Layer 7 of a small transformer language model trained on English Wikipedia (11 layers, counted from 0, width 128).
A neuron adds its activation times its output weights to the MLP's output. To switch it off is to set its activation to zero at one token and run the rest of the model.
A neuron's activation on a vector x is GELU(weights . x + bias), where the dot is the dot product.

Input weights of the MLP neurons that the questions are about. A number n stands for (n - 500) times 0.0015.
n40 (bias -0.113): 436,562,631,550,494,403,527,604,579,491,526,419,411,468,503,356,418,629,754,483,540,481,431,606,556,334,454,444,494,520,547,577,508,380,528,589,583,545,433,621,538,403,547,614,426,627,597,603,566,578,322,434,480,512,594,428,572,495,443,509,369,657,509,603,275,458,530,456,562,306,314,444,541,665,599,544,551,443,465,571,421,523,445,571,455,449,549,449,627,401,521,442,468,717,360,527,486,465,324,317,346,551,581,625,337,548,598,374,519,564,526,609,367,615,555,421,522,383,533,295,439,555,435,566,450,567,629,500
n111 (bias -0.174): 382,570,422,697,494,503,654,279,388,558,348,367,454,513,513,484,487,514,390,459,408,568,494,530,572,650,410,562,506,450,525,404,488,380,362,457,517,259,472,412,484,357,481,586,386,478,544,556,755,416,525,446,472,500,533,539,631,589,639,530,572,323,592,587,665,503,702,562,613,411,315,311,628,516,389,503,361,555,554,376,653,574,550,712,669,467,608,301,530,457,487,623,662,536,440,520,500,476,503,626,576,620,500,435,522,483,286,545,333,716,546,550,503,356,297,500,582,476,543,445,409,387,494,556,704,475,378,358
n259 (bias -0.216): 476,305,559,297,428,612,438,637,525,434,488,598,369,657,415,411,565,438,640,652,546,429,676,331,601,547,434,547,465,647,415,657,334,482,704,564,382,481,534,625,578,396,556,473,296,537,560,474,640,545,673,627,440,232,361,488,537,504,595,552,465,684,820,534,473,301,504,22,528,738,398,609,504,564,348,587,416,670,584,784,433,457,268,576,515,482,489,257,357,649,369,488,504,691,394,336,560,715,536,625,438,413,586,500,515,364,622,372,558,451,508,406,478,544,260,659,390,584,608,531,453,422,634,334,544,560,483,254
n376 (bias -0.186): 416,497,509,442,471,460,624,578,382,527,424,537,415,400,516,241,481,432,480,461,523,356,401,450,494,298,421,524,526,323,667,599,519,531,416,483,818,402,500,610,560,360,319,543,449,736,481,429,500,599,369,342,632,507,442,396,589,335,503,514,447,371,338,417,480,388,544,436,315,391,372,664,475,468,536,648,559,450,699,621,708,431,605,461,545,547,588,450,537,532,639,344,559,330,439,420,625,472,703,494,637,584,654,601,494,471,503,380,528,629,547,629,430,503,377,314,436,403,503,423,620,337,506,440,733,705,446,443
n515 (bias -0.114): 584,476,379,503,575,426,685,602,563,424,649,591,475,619,393,566,473,481,507,463,435,336,443,572,406,563,472,437,514,561,629,533,619,558,618,439,542,561,533,571,563,520,586,370,530,646,611,631,465,527,587,583,328,559,815,577,563,368,698,643,357,429,355,466,552,519,507,486,325,525,702,284,552,524,476,491,687,327,348,479,518,679,423,391,274,373,493,584,398,606,461,392,706,535,470,380,343,367,712,421,546,253,627,567,476,624,411,419,764,598,500,275,463,569,434,589,375,444,682,549,664,472,529,453,486,761,410,596
n592 (bias -0.316): 586,666,507,465,428,350,510,522,403,430,189,545,571,445,634,720,536,369,562,759,392,627,433,417,480,600,533,399,336,507,507,384,445,490,308,504,414,482,599,557,441,447,665,482,532,655,511,674,493,415,387,551,368,405,451,574,465,542,449,466,585,646,466,713,537,584,399,679,311,586,486,415,510,529,392,369,637,653,627,536,485,361,412,608,276,534,444,435,456,553,907,247,459,537,386,475,390,565,542,531,565,385,567,611,225,295,500,473,559,468,455,550,489,590,687,234,539,382,479,599,320,687,750,487,549,266,497,282
n831 (bias -0.193): 478,497,395,420,403,635,601,461,537,481,725,526,383,714,564,522,491,528,716,609,527,544,663,538,454,300,427,506,739,545,447,459,497,591,644,424,532,309,476,623,202,426,506,625,471,420,753,571,451,366,414,433,470,512,516,522,396,321,442,468,748,491,644,515,577,523,512,563,503,456,685,480,503,548,409,431,497,485,506,497,625,583,503,425,437,465,447,536,508,432,393,309,460,512,407,375,545,572,439,471,462,470,622,656,299,446,719,566,584,509,553,637,453,515,469,642,425,281,356,596,500,506,526,520,475,414,434,553
n917 (bias -0.283): 468,528,591,639,400,562,451,682,420,514,795,385,720,337,639,588,565,447,556,665,476,480,459,626,556,461,368,593,469,514,410,672,680,533,363,428,381,590,280,531,426,513,463,355,342,524,551,510,472,235,269,476,439,577,586,316,388,443,359,569,624,601,386,218,486,481,620,532,529,353,460,418,672,808,404,566,383,605,536,382,617,570,409,386,568,381,634,622,281,403,564,479,569,556,613,639,575,516,602,410,447,493,639,511,637,515,497,522,467,391,475,558,443,364,504,342,684,384,383,317,461,581,599,340,457,381,500,608
n919 (bias -0.214): 661,557,538,619,586,548,479,604,423,730,452,573,517,575,410,218,674,462,322,402,389,403,606,473,374,461,529,355,577,425,518,404,611,521,437,444,494,325,544,209,653,543,519,443,509,556,494,387,455,581,316,426,368,659,662,526,597,537,424,507,477,410,589,337,413,589,543,447,583,665,533,458,412,365,490,520,446,500,573,385,454,510,357,601,487,552,592,526,458,441,698,458,467,711,292,391,584,394,678,417,664,371,759,556,538,633,512,310,509,409,523,309,503,442,523,477,579,307,447,357,542,568,545,488,437,453,506,345
n959 (bias -0.055): 360,364,521,445,669,569,339,714,617,574,399,535,541,415,416,473,569,614,534,421,493,545,581,506,754,435,406,490,423,694,359,497,415,494,493,407,500,503,562,602,735,293,555,430,452,413,467,467,422,379,451,527,579,554,675,595,510,590,611,465,503,609,462,334,453,411,478,329,410,669,491,563,522,428,447,476,543,523,560,627,312,295,354,622,543,472,381,343,550,500,565,574,701,422,434,480,357,513,567,599,677,668,510,343,336,547,420,320,399,778,688,477,419,442,483,500,434,688,326,405,710,490,279,454,383,474,409,671
n978 (bias -0.092): 577,500,432,490,338,420,433,483,585,97,654,477,553,652,514,534,450,457,469,614,666,576,437,468,308,590,664,510,459,550,274,427,478,497,373,415,327,544,507,607,410,721,628,314,681,362,517,420,514,473,613,326,507,675,444,600,553,605,519,334,389,653,458,410,438,566,428,517,298,366,468,414,668,276,436,672,611,401,558,463,510,544,507,301,460,597,663,350,535,562,413,380,519,569,225,482,497,455,582,529,577,621,311,351,493,440,432,478,474,443,768,473,526,679,438,507,587,503,595,459,534,541,587,600,591,334,571,533

Output weights of the MLP neurons that the questions are about. A number n stands for (n - 500) times 0.0012.
n40: 669,488,508,462,469,386,178,646,408,513,378,621,453,424,445,604,540,444,569,551,497,533,381,525,438,676,299,610,455,427,487,541,581,526,494,403,314,422,653,545,494,476,613,483,632,539,371,483,273,576,638,484,426,626,518,378,503,561,602,369,425,467,388,715,385,586,627,694,244,380,327,549,654,516,401,567,475,567,562,429,490,463,581,583,610,585,393,588,396,582,587,609,497,375,627,662,385,510,575,462,563,426,431,202,349,497,356,510,577,452,541,529,515,471,509,452,657,610,648,573,432,297,481,520,566,586,711,660
n111: 573,473,166,532,360,605,652,496,566,455,648,597,723,661,428,555,350,382,451,508,562,380,520,457,550,612,569,520,690,508,637,409,461,697,449,428,276,265,351,496,615,537,541,367,575,656,520,474,308,648,516,245,722,323,492,500,56,451,627,779,451,572,311,390,678,397,811,549,399,643,388,581,477,563,361,464,344,373,391,395,454,617,278,301,607,683,508,334,615,492,584,558,675,504,365,413,508,683,606,520,598,264,286,594,508,425,507,524,607,427,480,590,155,508,890,520,435,707,640,525,415,615,339,447,500,621,370,492
n259: 379,564,596,627,707,637,823,582,314,368,350,633,526,632,378,225,197,532,590,519,500,560,442,522,419,496,551,406,648,527,326,403,543,595,347,550,447,307,762,500,522,545,518,647,475,723,461,594,345,374,346,135,536,461,691,438,814,564,462,413,711,274,500,541,553,579,809,352,487,400,438,187,416,370,681,513,686,341,639,334,672,583,574,522,788,590,586,781,581,331,473,509,325,487,614,335,625,694,522,701,600,252,384,352,517,294,345,465,207,263,526,251,595,504,529,332,500,330,771,652,356,313,517,667,347,589,630,282
n376: 615,297,128,300,424,437,553,664,496,426,578,708,496,543,504,488,175,857,448,647,431,164,517,628,626,689,520,406,445,352,203,684,640,522,729,404,348,440,484,517,466,732,221,592,445,353,454,648,344,420,768,641,372,711,625,682,543,730,577,609,222,492,565,491,561,391,713,419,742,405,437,521,679,409,744,538,553,362,581,487,496,522,602,546,649,543,539,560,633,402,593,383,273,448,659,312,434,406,500,521,479,200,504,678,606,521,465,399,528,296,380,306,532,428,687,496,544,577,521,605,162,391,558,328,396,604,355,577
n515: 676,302,478,441,393,620,403,295,481,712,641,456,455,495,522,645,447,463,481,437,500,704,527,397,562,587,461,532,407,519,195,382,335,195,378,552,569,634,299,422,477,504,690,566,269,439,653,505,637,396,523,563,741,549,145,330,641,597,341,173,779,565,678,663,555,323,406,671,540,440,395,412,517,446,637,654,527,701,704,741,418,529,476,705,421,719,677,655,342,544,550,344,95,321,514,599,598,761,407,518,415,738,348,464,708,229,428,445,509,417,595,949,500,422,530,651,276,908,325,581,630,764,365,252,649,321,440,478
n592: 304,667,583,663,410,519,292,539,310,181,492,500,642,450,607,849,512,479,533,623,395,767,464,339,403,440,634,545,577,413,662,380,720,516,274,626,560,524,550,496,504,391,583,625,553,628,271,577,633,569,624,713,382,480,423,815,574,464,648,335,541,569,393,389,365,632,264,455,610,636,544,809,515,547,211,224,586,524,471,484,551,643,551,508,581,639,410,253,264,479,504,517,868,550,372,492,289,475,602,524,362,560,437,630,376,361,396,689,458,463,675,595,383,504,652,588,515,537,496,659,402,709,607,389,409,311,529,341
n831: 620,528,357,553,504,652,599,776,389,478,223,399,616,644,527,532,538,540,526,470,664,764,428,710,587,475,449,373,587,474,482,461,514,673,468,486,507,475,397,431,671,711,537,381,503,511,489,469,708,582,452,197,645,514,531,359,467,600,583,576,311,517,445,646,396,393,613,533,255,507,471,663,486,504,425,336,647,464,347,183,635,628,831,640,582,354,569,575,483,309,406,481,303,359,489,489,378,518,405,369,360,327,413,394,708,521,341,371,600,446,443,441,476,561,588,529,648,711,320,548,584,534,511,628,489,496,613,528
n917: 678,547,500,656,29,690,542,658,680,527,437,568,526,568,533,539,441,401,473,500,325,323,522,397,576,373,655,535,335,853,487,609,440,419,435,371,632,562,446,602,504,631,464,673,471,455,668,753,605,417,302,474,527,444,605,504,495,666,763,520,602,475,698,616,357,234,380,491,573,323,491,602,479,440,264,116,359,697,723,545,859,780,537,338,706,388,563,707,622,654,333,563,464,508,208,295,333,339,585,569,448,364,556,401,627,704,367,877,698,597,539,563,821,610,475,636,487,571,522,290,429,475,422,424,543,353,687,335
n919: 496,493,195,213,323,485,660,379,548,620,492,519,150,416,330,711,448,595,548,508,500,460,508,265,643,616,396,327,524,504,767,458,693,886,504,445,566,359,511,512,570,449,428,540,507,556,592,479,477,614,480,489,539,580,630,574,536,699,418,146,512,559,321,516,659,311,585,402,527,587,578,508,427,626,504,631,500,844,488,587,598,394,537,585,515,267,536,670,545,372,516,544,346,548,446,576,617,705,528,416,303,438,394,371,335,596,561,764,336,477,584,480,733,418,301,434,485,748,504,536,370,366,424,444,427,396,649,803
n959: 520,283,608,561,351,434,730,477,280,564,392,229,454,444,559,473,444,341,730,632,455,685,664,477,282,554,463,476,409,464,561,438,371,456,615,566,586,594,667,531,485,482,464,411,642,500,370,575,418,260,412,477,598,305,504,774,636,600,417,642,547,412,640,591,215,241,574,740,470,785,523,228,515,542,399,577,417,473,528,646,696,545,480,504,500,516,623,756,788,426,473,608,445,586,477,597,614,476,409,607,268,282,652,698,692,246,586,531,395,347,396,560,536,578,592,341,653,567,641,569,555,493,462,838,588,574,575,455
n978: 485,353,435,541,816,496,577,348,480,551,602,504,466,457,330,587,419,508,442,585,526,618,668,738,658,500,467,465,577,480,436,545,459,301,285,377,172,311,391,439,504,735,346,393,400,461,747,654,241,475,598,440,508,515,624,328,484,339,390,407,396,486,457,170,541,572,735,307,586,579,443,465,529,638,394,390,348,492,438,334,604,408,652,542,420,620,628,679,511,597,592,461,523,606,500,603,333,504,403,549,343,301,600,754,592,560,254,553,573,661,549,633,450,508,215,329,383,566,630,464,543,467,684,481,666,671,519,732

Each question names a token from some text and the token that comes next. It shows the vector x that enters the MLP there. A number n stands for (n - 500) times 0.011.

Then comes g, the gradient of the next token's log-probability with respect to the MLP's output, scaled to length 1. A neuron's effect is roughly proportional to its activation times (output weights . g). A number n stands for (n - 500) times 0.00075.

" be", then " used"
x: 546,465,252,293,284,539,422,592,284,425,482,586,511,414,365,638,424,627,625,551,391,652,514,471,571,567,421,336,315,655,531,378,446,523,439,486,354,497,479,583,642,476,365,618,536,547,507,625,420,541,421,644,519,537,378,630,602,438,465,516,373,521,453,501,580,326,764,595,500,639,414,678,374,504,523,292,548,397,680,533,434,473,584,345,664,430,576,787,625,457,411,554,553,568,403,274,529,516,391,407,437,528,463,538,553,569,504,499,513,524,619,446,493,410,626,447,507,786,429,596,365,464,651,340,493,363,575,572
g: 441,510,674,502,553,479,240,561,368,516,151,467,350,513,427,443,596,394,415,541,451,614,399,599,467,616,318,617,457,661,470,437,310,485,466,627,259,314,621,414,684,480,515,617,622,304,573,511,657,617,435,503,420,316,397,463,391,437,421,462,674,524,490,374,557,595,470,415,456,328,364,535,393,536,415,393,702,398,708,613,450,499,459,675,619,615,532,173,570,370,673,459,581,677,443,598,528,433,545,668,563,561,378,599,469,596,414,472,302,633,683,577,480,643,832,462,408,509,646,472,521,527,541,374,667,576,596,424
Which neuron, switched off, raises the next token's probability most? n959

" two", then " months"
x: 593,393,311,427,554,462,449,505,323,441,398,413,487,506,274,650,420,728,579,459,491,574,406,518,535,560,535,428,419,486,517,466,474,510,513,519,306,569,504,520,533,496,349,693,484,481,521,527,384,536,382,687,507,615,316,594,587,402,476,477,443,416,405,576,574,341,843,564,598,575,368,579,380,353,579,335,526,464,620,464,490,484,698,495,594,423,661,689,743,312,434,636,557,448,569,138,514,521,397,428,612,546,415,638,494,654,464,505,594,446,568,437,481,448,621,476,587,690,390,592,335,354,719,318,541,311,641,497
g: 688,343,710,671,483,520,486,430,486,374,684,667,618,500,367,465,483,620,495,613,466,492,448,272,474,564,392,770,532,436,622,476,270,578,445,488,631,491,513,560,366,509,580,551,431,581,545,671,609,394,276,544,472,554,677,606,560,444,465,411,514,544,317,605,599,375,487,416,446,653,356,458,511,589,397,558,203,445,557,446,369,771,509,446,365,528,376,665,509,653,448,386,629,477,619,402,600,470,485,362,494,377,530,263,748,446,605,510,454,330,512,453,550,555,567,488,626,459,514,568,485,572,391,631,201,477,100,682
Switching off which neuron hurts the next token most? n111

"ved", then " establish"
x: 586,369,256,538,348,617,361,614,438,445,480,431,642,393,286,749,454,721,590,500,448,557,509,398,604,563,437,407,413,518,560,479,467,410,564,535,313,578,419,425,593,528,406,532,525,484,523,500,435,578,558,733,415,606,381,542,481,262,506,512,289,406,353,417,515,354,690,510,604,529,403,656,401,374,514,436,493,380,623,581,424,499,679,538,688,465,662,709,714,400,443,495,572,515,514,296,596,565,380,434,466,453,415,601,532,617,486,526,499,520,502,502,571,416,548,512,676,680,329,536,314,479,673,323,569,360,744,542
g: 367,483,392,465,412,477,566,391,444,431,588,464,635,333,526,352,255,372,531,447,520,457,832,660,325,450,750,437,514,515,553,555,606,527,453,570,537,602,537,372,532,213,579,470,399,564,399,710,395,458,334,310,495,581,458,673,595,550,428,477,593,507,434,548,411,662,653,453,476,575,694,404,526,508,361,616,240,418,569,601,625,541,325,507,671,697,466,371,473,403,583,559,644,685,677,461,575,527,722,674,437,414,721,435,346,184,529,324,504,378,693,498,638,309,569,458,413,485,603,429,426,487,353,515,519,465,570,545
Which neuron, switched off, raises the next token's probability most? n259

" of", then " Education"
x: 582,395,185,411,502,569,464,565,416,431,403,513,617,430,317,583,389,637,594,560,315,591,610,447,460,508,469,528,494,519,489,423,377,404,690,460,322,544,453,508,687,380,353,521,531,508,561,550,488,530,453,625,490,515,423,620,528,332,475,399,468,405,399,713,617,261,734,623,611,532,491,823,453,485,522,354,507,530,546,500,432,554,653,367,524,439,655,647,715,208,394,534,528,490,588,168,514,509,366,545,582,579,482,603,453,722,611,535,451,591,558,428,486,430,623,537,513,582,405,485,337,405,685,282,537,527,628,475
g: 352,418,521,654,320,613,564,574,463,621,701,539,403,525,511,625,450,457,339,604,440,508,650,521,477,341,452,472,718,371,469,585,582,529,605,563,293,347,620,390,528,641,541,381,321,688,301,425,471,712,420,143,548,594,487,656,417,373,682,558,529,459,486,512,362,717,498,315,397,515,552,379,537,549,672,663,225,500,240,443,542,469,511,501,282,564,471,440,448,268,450,679,311,388,454,484,456,622,499,508,373,646,545,580,322,426,654,514,492,552,551,473,712,605,716,441,665,607,463,445,594,353,582,633,491,519,500,575
Switching off which neuron hurts the next token most? n831

"–", then "18"
x: 572,418,220,332,502,634,519,541,220,441,555,543,644,343,459,507,511,630,559,474,431,593,558,583,457,551,276,464,327,554,523,492,395,519,645,495,309,512,511,451,520,433,349,643,529,432,490,537,483,486,410,581,462,624,438,634,624,302,539,500,377,492,421,409,575,341,640,513,723,553,472,615,379,363,508,316,509,450,634,323,345,495,607,452,513,464,674,851,652,300,490,554,470,533,380,168,615,459,365,509,564,605,518,634,533,787,569,526,420,383,534,462,485,573,676,541,656,644,485,537,383,414,670,380,593,404,641,501
g: 464,298,275,565,379,510,563,593,445,447,622,606,354,614,289,532,537,442,536,395,674,497,563,347,330,685,549,453,585,425,450,644,604,621,577,562,731,320,661,422,466,399,654,612,412,479,477,525,372,616,449,545,502,501,565,466,425,521,404,507,638,332,570,405,339,549,676,417,391,532,451,507,436,334,522,522,744,627,507,553,663,394,585,512,410,214,508,352,349,473,453,527,512,493,390,420,619,515,592,559,539,403,651,541,679,447,478,474,428,442,544,831,434,326,588,813,297,637,509,717,389,565,378,428,268,746,344,453
Switching off which neuron hurts the next token most? n919

"is", then "i"
x: 564,356,263,271,448,410,603,572,356,336,489,535,565,375,325,588,470,668,600,488,373,607,580,537,539,541,425,356,386,470,510,491,446,528,473,562,378,561,319,475,483,414,314,648,536,472,488,635,371,646,526,485,426,593,347,679,571,371,459,511,521,406,494,763,563,228,670,489,645,471,468,638,363,484,575,133,609,485,683,421,432,497,523,361,620,576,670,656,591,348,409,518,385,508,559,357,547,385,361,409,577,613,370,633,546,807,424,578,486,441,647,498,491,568,657,534,509,542,307,530,497,484,708,352,522,535,828,531
g: 467,476,771,234,514,426,364,465,560,477,726,591,508,510,222,565,481,530,274,138,532,549,733,322,587,412,492,582,298,542,581,452,458,427,628,851,433,687,393,255,698,433,305,402,619,672,515,799,540,375,449,615,532,357,427,491,595,452,415,526,514,654,385,643,597,374,507,562,495,530,497,426,584,613,269,533,506,395,424,565,439,669,490,410,416,415,611,566,679,626,552,390,494,598,572,533,411,448,403,416,418,562,519,483,506,456,400,599,422,400,504,461,402,502,508,530,740,504,471,427,530,547,603,347,522,531,519,652
Which neuron, switched off, raises the next token's probability most? n831

"ing", then " and"
x: 501,492,236,438,304,501,435,576,417,445,477,634,591,390,370,659,428,772,559,422,372,509,579,479,564,539,388,449,483,527,493,375,424,524,518,507,238,579,538,494,504,398,438,634,579,417,517,580,405,583,511,659,438,543,375,567,516,281,503,418,422,398,439,719,489,287,805,529,661,490,485,581,357,390,633,307,522,438,634,537,465,540,711,450,658,344,654,717,684,407,433,546,495,446,544,360,511,545,432,355,536,521,426,663,491,588,480,586,498,583,557,443,502,426,700,651,539,525,468,559,361,416,665,295,470,355,711,524
g: 558,581,471,532,182,600,556,488,501,630,637,585,505,513,462,495,522,477,498,304,467,440,568,637,548,558,778,517,626,230,350,669,585,361,608,482,299,598,542,384,310,463,477,689,490,464,446,471,601,611,582,718,412,669,583,489,814,492,474,481,712,452,390,515,447,512,452,402,526,329,489,532,393,520,689,493,311,671,535,686,620,497,536,488,641,564,358,418,483,378,456,562,313,573,523,377,310,527,485,412,593,520,522,394,480,454,503,557,280,652,445,316,522,520,361,333,464,286,396,443,589,319,455,589,713,326,491,817
Which neuron, switched off, raises the next token's probability most? n831

" the", then " non"
x: 565,424,235,369,452,484,475,612,337,387,504,405,524,512,380,579,429,669,598,420,468,564,479,478,514,553,473,368,440,535,546,379,560,456,482,492,275,580,432,427,587,380,298,603,513,568,452,569,471,564,445,581,458,673,408,580,648,294,491,523,366,434,373,583,563,319,926,570,577,593,481,599,415,404,458,364,514,488,597,493,443,508,662,470,626,442,589,709,575,365,428,558,577,503,579,254,479,548,369,465,501,581,467,625,520,737,476,488,457,523,601,433,560,450,562,499,522,720,415,559,382,428,682,378,549,356,667,443
g: 388,446,497,416,621,438,383,441,738,552,575,513,556,488,513,683,576,332,461,554,637,465,520,547,581,513,542,512,695,502,342,661,723,424,383,384,635,797,562,753,492,465,544,674,576,573,288,495,443,595,585,427,607,560,214,594,414,492,396,511,557,671,428,387,481,608,537,264,473,257,219,546,694,536,698,393,572,328,605,416,448,352,470,461,380,375,664,282,759,311,503,559,530,347,364,637,503,494,503,542,668,577,559,418,543,323,567,526,487,570,506,544,406,441,457,454,384,617,541,469,386,500,450,196,595,426,464,482
Switching off which neuron hurts the next token most? n111

"o", then " ("
x: 550,452,255,332,444,564,502,659,327,317,445,446,589,347,233,454,539,658,585,434,330,629,488,527,508,613,326,379,373,475,536,513,538,501,527,508,335,583,379,491,527,490,276,607,598,593,503,670,401,537,595,560,452,550,370,620,647,406,480,563,480,419,513,613,466,178,693,455,541,633,521,555,223,359,645,228,518,539,599,482,452,480,607,367,673,417,582,632,683,340,398,477,481,490,565,259,493,484,447,407,518,535,415,719,496,804,574,511,525,463,657,614,553,511,553,508,597,688,357,558,444,422,644,313,554,513,685,494
g: 267,506,762,314,542,415,551,693,715,369,570,752,265,492,303,404,520,565,554,393,570,514,454,440,540,548,482,453,312,493,440,566,477,355,645,627,411,524,510,384,518,465,174,723,607,450,562,366,475,732,578,547,566,612,492,328,397,618,496,524,495,395,475,408,416,594,401,456,519,422,389,390,602,400,675,433,616,302,465,562,671,413,584,721,534,472,882,481,500,514,438,462,542,575,380,559,482,594,515,608,440,503,480,508,390,507,524,448,708,553,703,448,692,494,643,569,412,470,328,595,293,469,555,361,492,232,420,497
Switching off which neuron hurts the next token most? n376

"e", then ","
x: 611,412,232,289,395,524,553,594,279,400,514,421,527,420,307,491,457,592,544,544,410,569,487,491,497,573,321,460,429,486,502,515,486,535,550,596,231,582,544,402,571,582,173,610,509,505,583,530,392,603,549,660,546,583,430,481,513,323,490,447,538,472,423,611,465,316,758,464,570,587,607,773,301,459,676,238,512,515,640,462,396,498,636,433,533,424,682,593,735,356,392,516,532,539,455,340,533,593,340,479,392,599,472,691,556,717,479,520,519,458,634,505,523,449,484,534,613,706,364,572,366,367,717,283,494,379,712,468
g: 581,336,498,613,350,548,461,790,394,584,372,340,585,444,548,568,547,522,570,395,272,588,509,389,582,616,573,651,416,398,452,650,633,348,536,496,442,479,597,414,387,505,383,563,555,493,636,466,466,448,453,595,523,434,444,482,704,433,569,517,409,231,605,498,623,365,549,469,599,627,298,466,293,685,830,440,663,610,611,565,594,664,509,358,469,667,289,611,703,543,520,510,195,562,406,244,706,498,415,617,464,550,522,370,372,453,230,414,408,472,470,456,327,524,424,594,525,405,425,492,645,660,528,469,545,406,453,738
Switching off which neuron hurts the next token most? n259

" found", then " in"
x: 552,346,374,385,294,454,358,652,207,432,413,505,588,445,326,744,421,752,632,480,456,510,398,436,596,523,409,358,365,574,432,446,436,485,589,596,326,567,435,582,667,508,434,615,511,436,431,597,364,489,444,622,481,555,389,555,619,351,530,486,381,420,433,491,628,363,780,616,685,535,466,581,360,408,548,276,566,431,674,497,394,563,625,435,618,525,614,685,656,295,399,526,464,522,566,389,606,498,420,457,464,536,454,673,585,804,472,536,513,324,607,495,556,461,684,404,593,647,363,529,368,397,726,239,550,397,613,518
g: 718,569,515,631,538,487,420,438,518,470,720,314,399,575,467,445,445,514,477,411,497,545,274,448,462,596,550,373,408,453,373,586,384,482,544,613,311,510,517,638,411,424,516,589,347,234,657,320,408,344,515,391,478,489,546,306,488,471,723,338,620,479,298,364,573,434,379,557,831,378,482,587,488,516,573,499,507,625,517,696,680,529,444,515,576,276,845,416,381,475,454,512,470,502,489,471,472,549,558,412,341,471,421,574,540,461,456,361,501,584,629,518,460,752,540,669,476,940,477,614,570,452,579,430,755,529,497,345
Switching off which neuron hurts the next token most? n917

" not", then " indic"
x: 475,343,323,323,377,602,363,651,486,448,398,517,525,464,381,681,364,674,629,542,385,482,516,496,505,539,486,523,384,542,429,464,491,437,558,508,305,562,615,597,620,338,324,559,575,556,518,646,365,595,474,475,528,636,353,630,574,368,574,508,373,476,479,555,547,375,787,618,612,580,423,686,454,430,539,250,523,361,697,494,321,534,504,513,739,495,628,594,686,359,423,510,521,589,438,303,585,422,393,409,478,596,339,688,523,642,496,466,462,457,606,447,542,479,634,366,581,593,478,556,317,425,538,332,512,300,623,603
g: 622,501,486,327,425,610,550,396,375,312,311,714,212,561,579,534,425,512,480,337,483,585,669,454,448,301,453,650,512,724,747,523,493,677,624,551,463,712,494,445,617,592,749,476,525,335,676,459,577,506,498,438,337,495,496,602,631,595,379,391,681,591,420,596,493,477,427,417,590,572,413,336,393,508,310,521,466,507,360,498,438,589,280,773,504,527,619,401,567,356,398,478,383,410,217,693,432,580,491,400,541,393,538,506,769,476,508,459,462,374,324,323,572,328,392,529,535,471,650,592,530,497,485,648,670,448,529,687
Switching off which neuron hurts the next token most? n959

" F", then "ell"
x: 617,465,290,452,441,458,539,572,224,392,532,464,580,439,276,576,382,625,513,513,431,583,564,487,471,510,343,523,414,532,431,491,438,589,630,493,372,548,459,389,502,466,192,718,553,499,463,667,324,531,447,554,442,530,450,658,606,359,492,502,420,515,463,628,553,250,642,483,624,551,501,647,242,396,563,185,543,553,698,419,444,573,671,427,570,503,696,729,632,323,507,543,556,444,597,292,463,492,272,462,562,601,498,662,606,796,526,533,597,367,548,405,541,483,660,617,462,669,253,501,342,391,672,311,476,403,789,515
g: 421,359,557,640,485,463,412,408,560,401,581,565,510,687,293,576,460,468,462,592,519,462,275,545,572,470,340,681,501,457,195,334,375,398,447,632,460,353,366,344,255,553,498,233,593,493,434,570,553,626,492,516,507,333,514,434,573,421,597,571,422,301,402,645,433,578,549,472,724,336,596,405,389,557,697,592,678,223,573,499,383,471,415,579,757,586,543,709,470,591,590,552,732,451,534,656,537,460,662,652,617,504,775,453,542,657,437,711,438,400,576,486,580,480,322,510,560,595,366,352,388,388,404,392,524,591,580,576
Which neuron, switched off, raises the next token's probability most? n831

" |", then " Mod"
x: 610,450,30,345,505,635,490,545,353,449,493,479,542,393,367,563,310,668,578,406,399,541,444,520,511,474,302,444,550,448,630,420,487,476,547,535,322,640,402,496,616,455,390,531,533,426,520,581,527,620,525,501,460,625,382,566,493,436,553,524,339,488,373,538,461,400,770,592,556,601,515,686,468,464,501,465,558,371,633,364,380,526,604,420,610,437,603,683,630,452,436,537,531,435,598,236,442,510,472,400,511,572,480,693,617,817,405,546,496,443,536,438,516,470,579,575,594,601,477,601,465,444,587,402,535,438,666,392
g: 641,491,472,498,466,535,456,544,432,443,597,444,594,395,490,458,395,720,523,447,480,672,428,489,418,439,414,691,601,491,553,289,565,280,578,548,287,469,430,452,542,600,429,337,632,552,402,446,455,461,510,475,513,528,478,442,296,581,399,433,623,382,478,540,596,313,512,475,736,346,612,616,268,452,663,664,332,561,527,571,544,574,625,669,678,730,447,650,481,432,507,263,561,715,625,549,593,733,380,732,568,478,557,364,369,152,473,484,347,688,431,519,379,379,462,403,277,616,575,380,666,412,657,459,412,518,717,378
Switching off which neuron hurts the next token most? n515

",", then " att"
x: 544,455,129,433,338,531,483,517,405,408,398,548,654,458,399,625,374,653,542,362,475,564,499,548,513,607,470,450,368,467,497,493,372,496,640,528,211,539,469,513,533,438,371,659,555,530,508,584,393,556,476,625,521,569,402,598,499,269,497,481,474,479,399,540,645,305,816,506,514,524,488,617,424,361,602,196,429,435,647,386,458,511,705,560,741,436,573,591,671,284,441,626,589,499,568,228,543,556,421,475,485,484,501,687,631,638,542,521,474,532,604,438,511,432,508,478,501,656,492,511,373,372,691,354,563,347,664,531
g: 347,345,309,536,502,409,462,473,522,504,398,482,544,377,461,509,344,526,465,633,428,377,817,484,336,599,580,474,437,543,582,415,539,437,457,558,404,408,691,750,531,544,522,468,374,586,433,501,364,248,726,273,478,403,393,588,760,590,707,575,478,449,596,488,479,463,559,624,561,578,621,526,614,451,422,647,761,274,571,547,410,468,258,271,433,529,503,519,498,557,616,631,696,420,429,637,713,510,566,574,256,424,390,378,484,482,333,514,624,484,589,476,468,538,486,465,441,657,647,475,459,720,678,656,277,422,421,284
Switching off which neuron hurts the next token most? n111

" Reg", then "g"
x: 629,402,375,288,402,479,584,618,265,327,506,372,622,336,437,577,425,780,628,400,461,550,436,536,445,452,388,387,408,427,670,411,394,419,661,502,377,711,410,446,643,476,220,517,605,505,459,663,438,601,466,607,529,593,398,617,558,414,437,514,345,479,353,603,499,286,659,640,576,578,494,592,434,478,472,324,657,421,724,519,353,546,559,399,593,440,685,671,635,338,438,615,569,455,607,318,499,465,369,395,386,473,382,623,564,919,441,520,421,418,526,433,581,597,652,549,554,635,437,544,384,457,668,419,603,460,712,394
g: 390,519,398,591,509,265,558,537,533,731,700,586,283,500,357,528,613,429,613,300,473,446,629,614,521,434,425,467,383,398,529,490,565,523,477,354,299,493,395,427,396,384,534,735,367,571,436,473,375,530,407,514,545,654,556,540,646,834,760,587,393,527,524,381,439,524,613,744,509,625,583,674,491,351,365,427,498,607,610,430,554,575,458,581,531,440,457,277,602,484,324,423,502,381,513,483,369,511,345,556,372,304,338,479,428,493,261,496,481,576,622,667,364,686,394,763,591,503,466,503,452,338,544,813,516,497,541,709
Switching off which neuron hurts the next token most? n40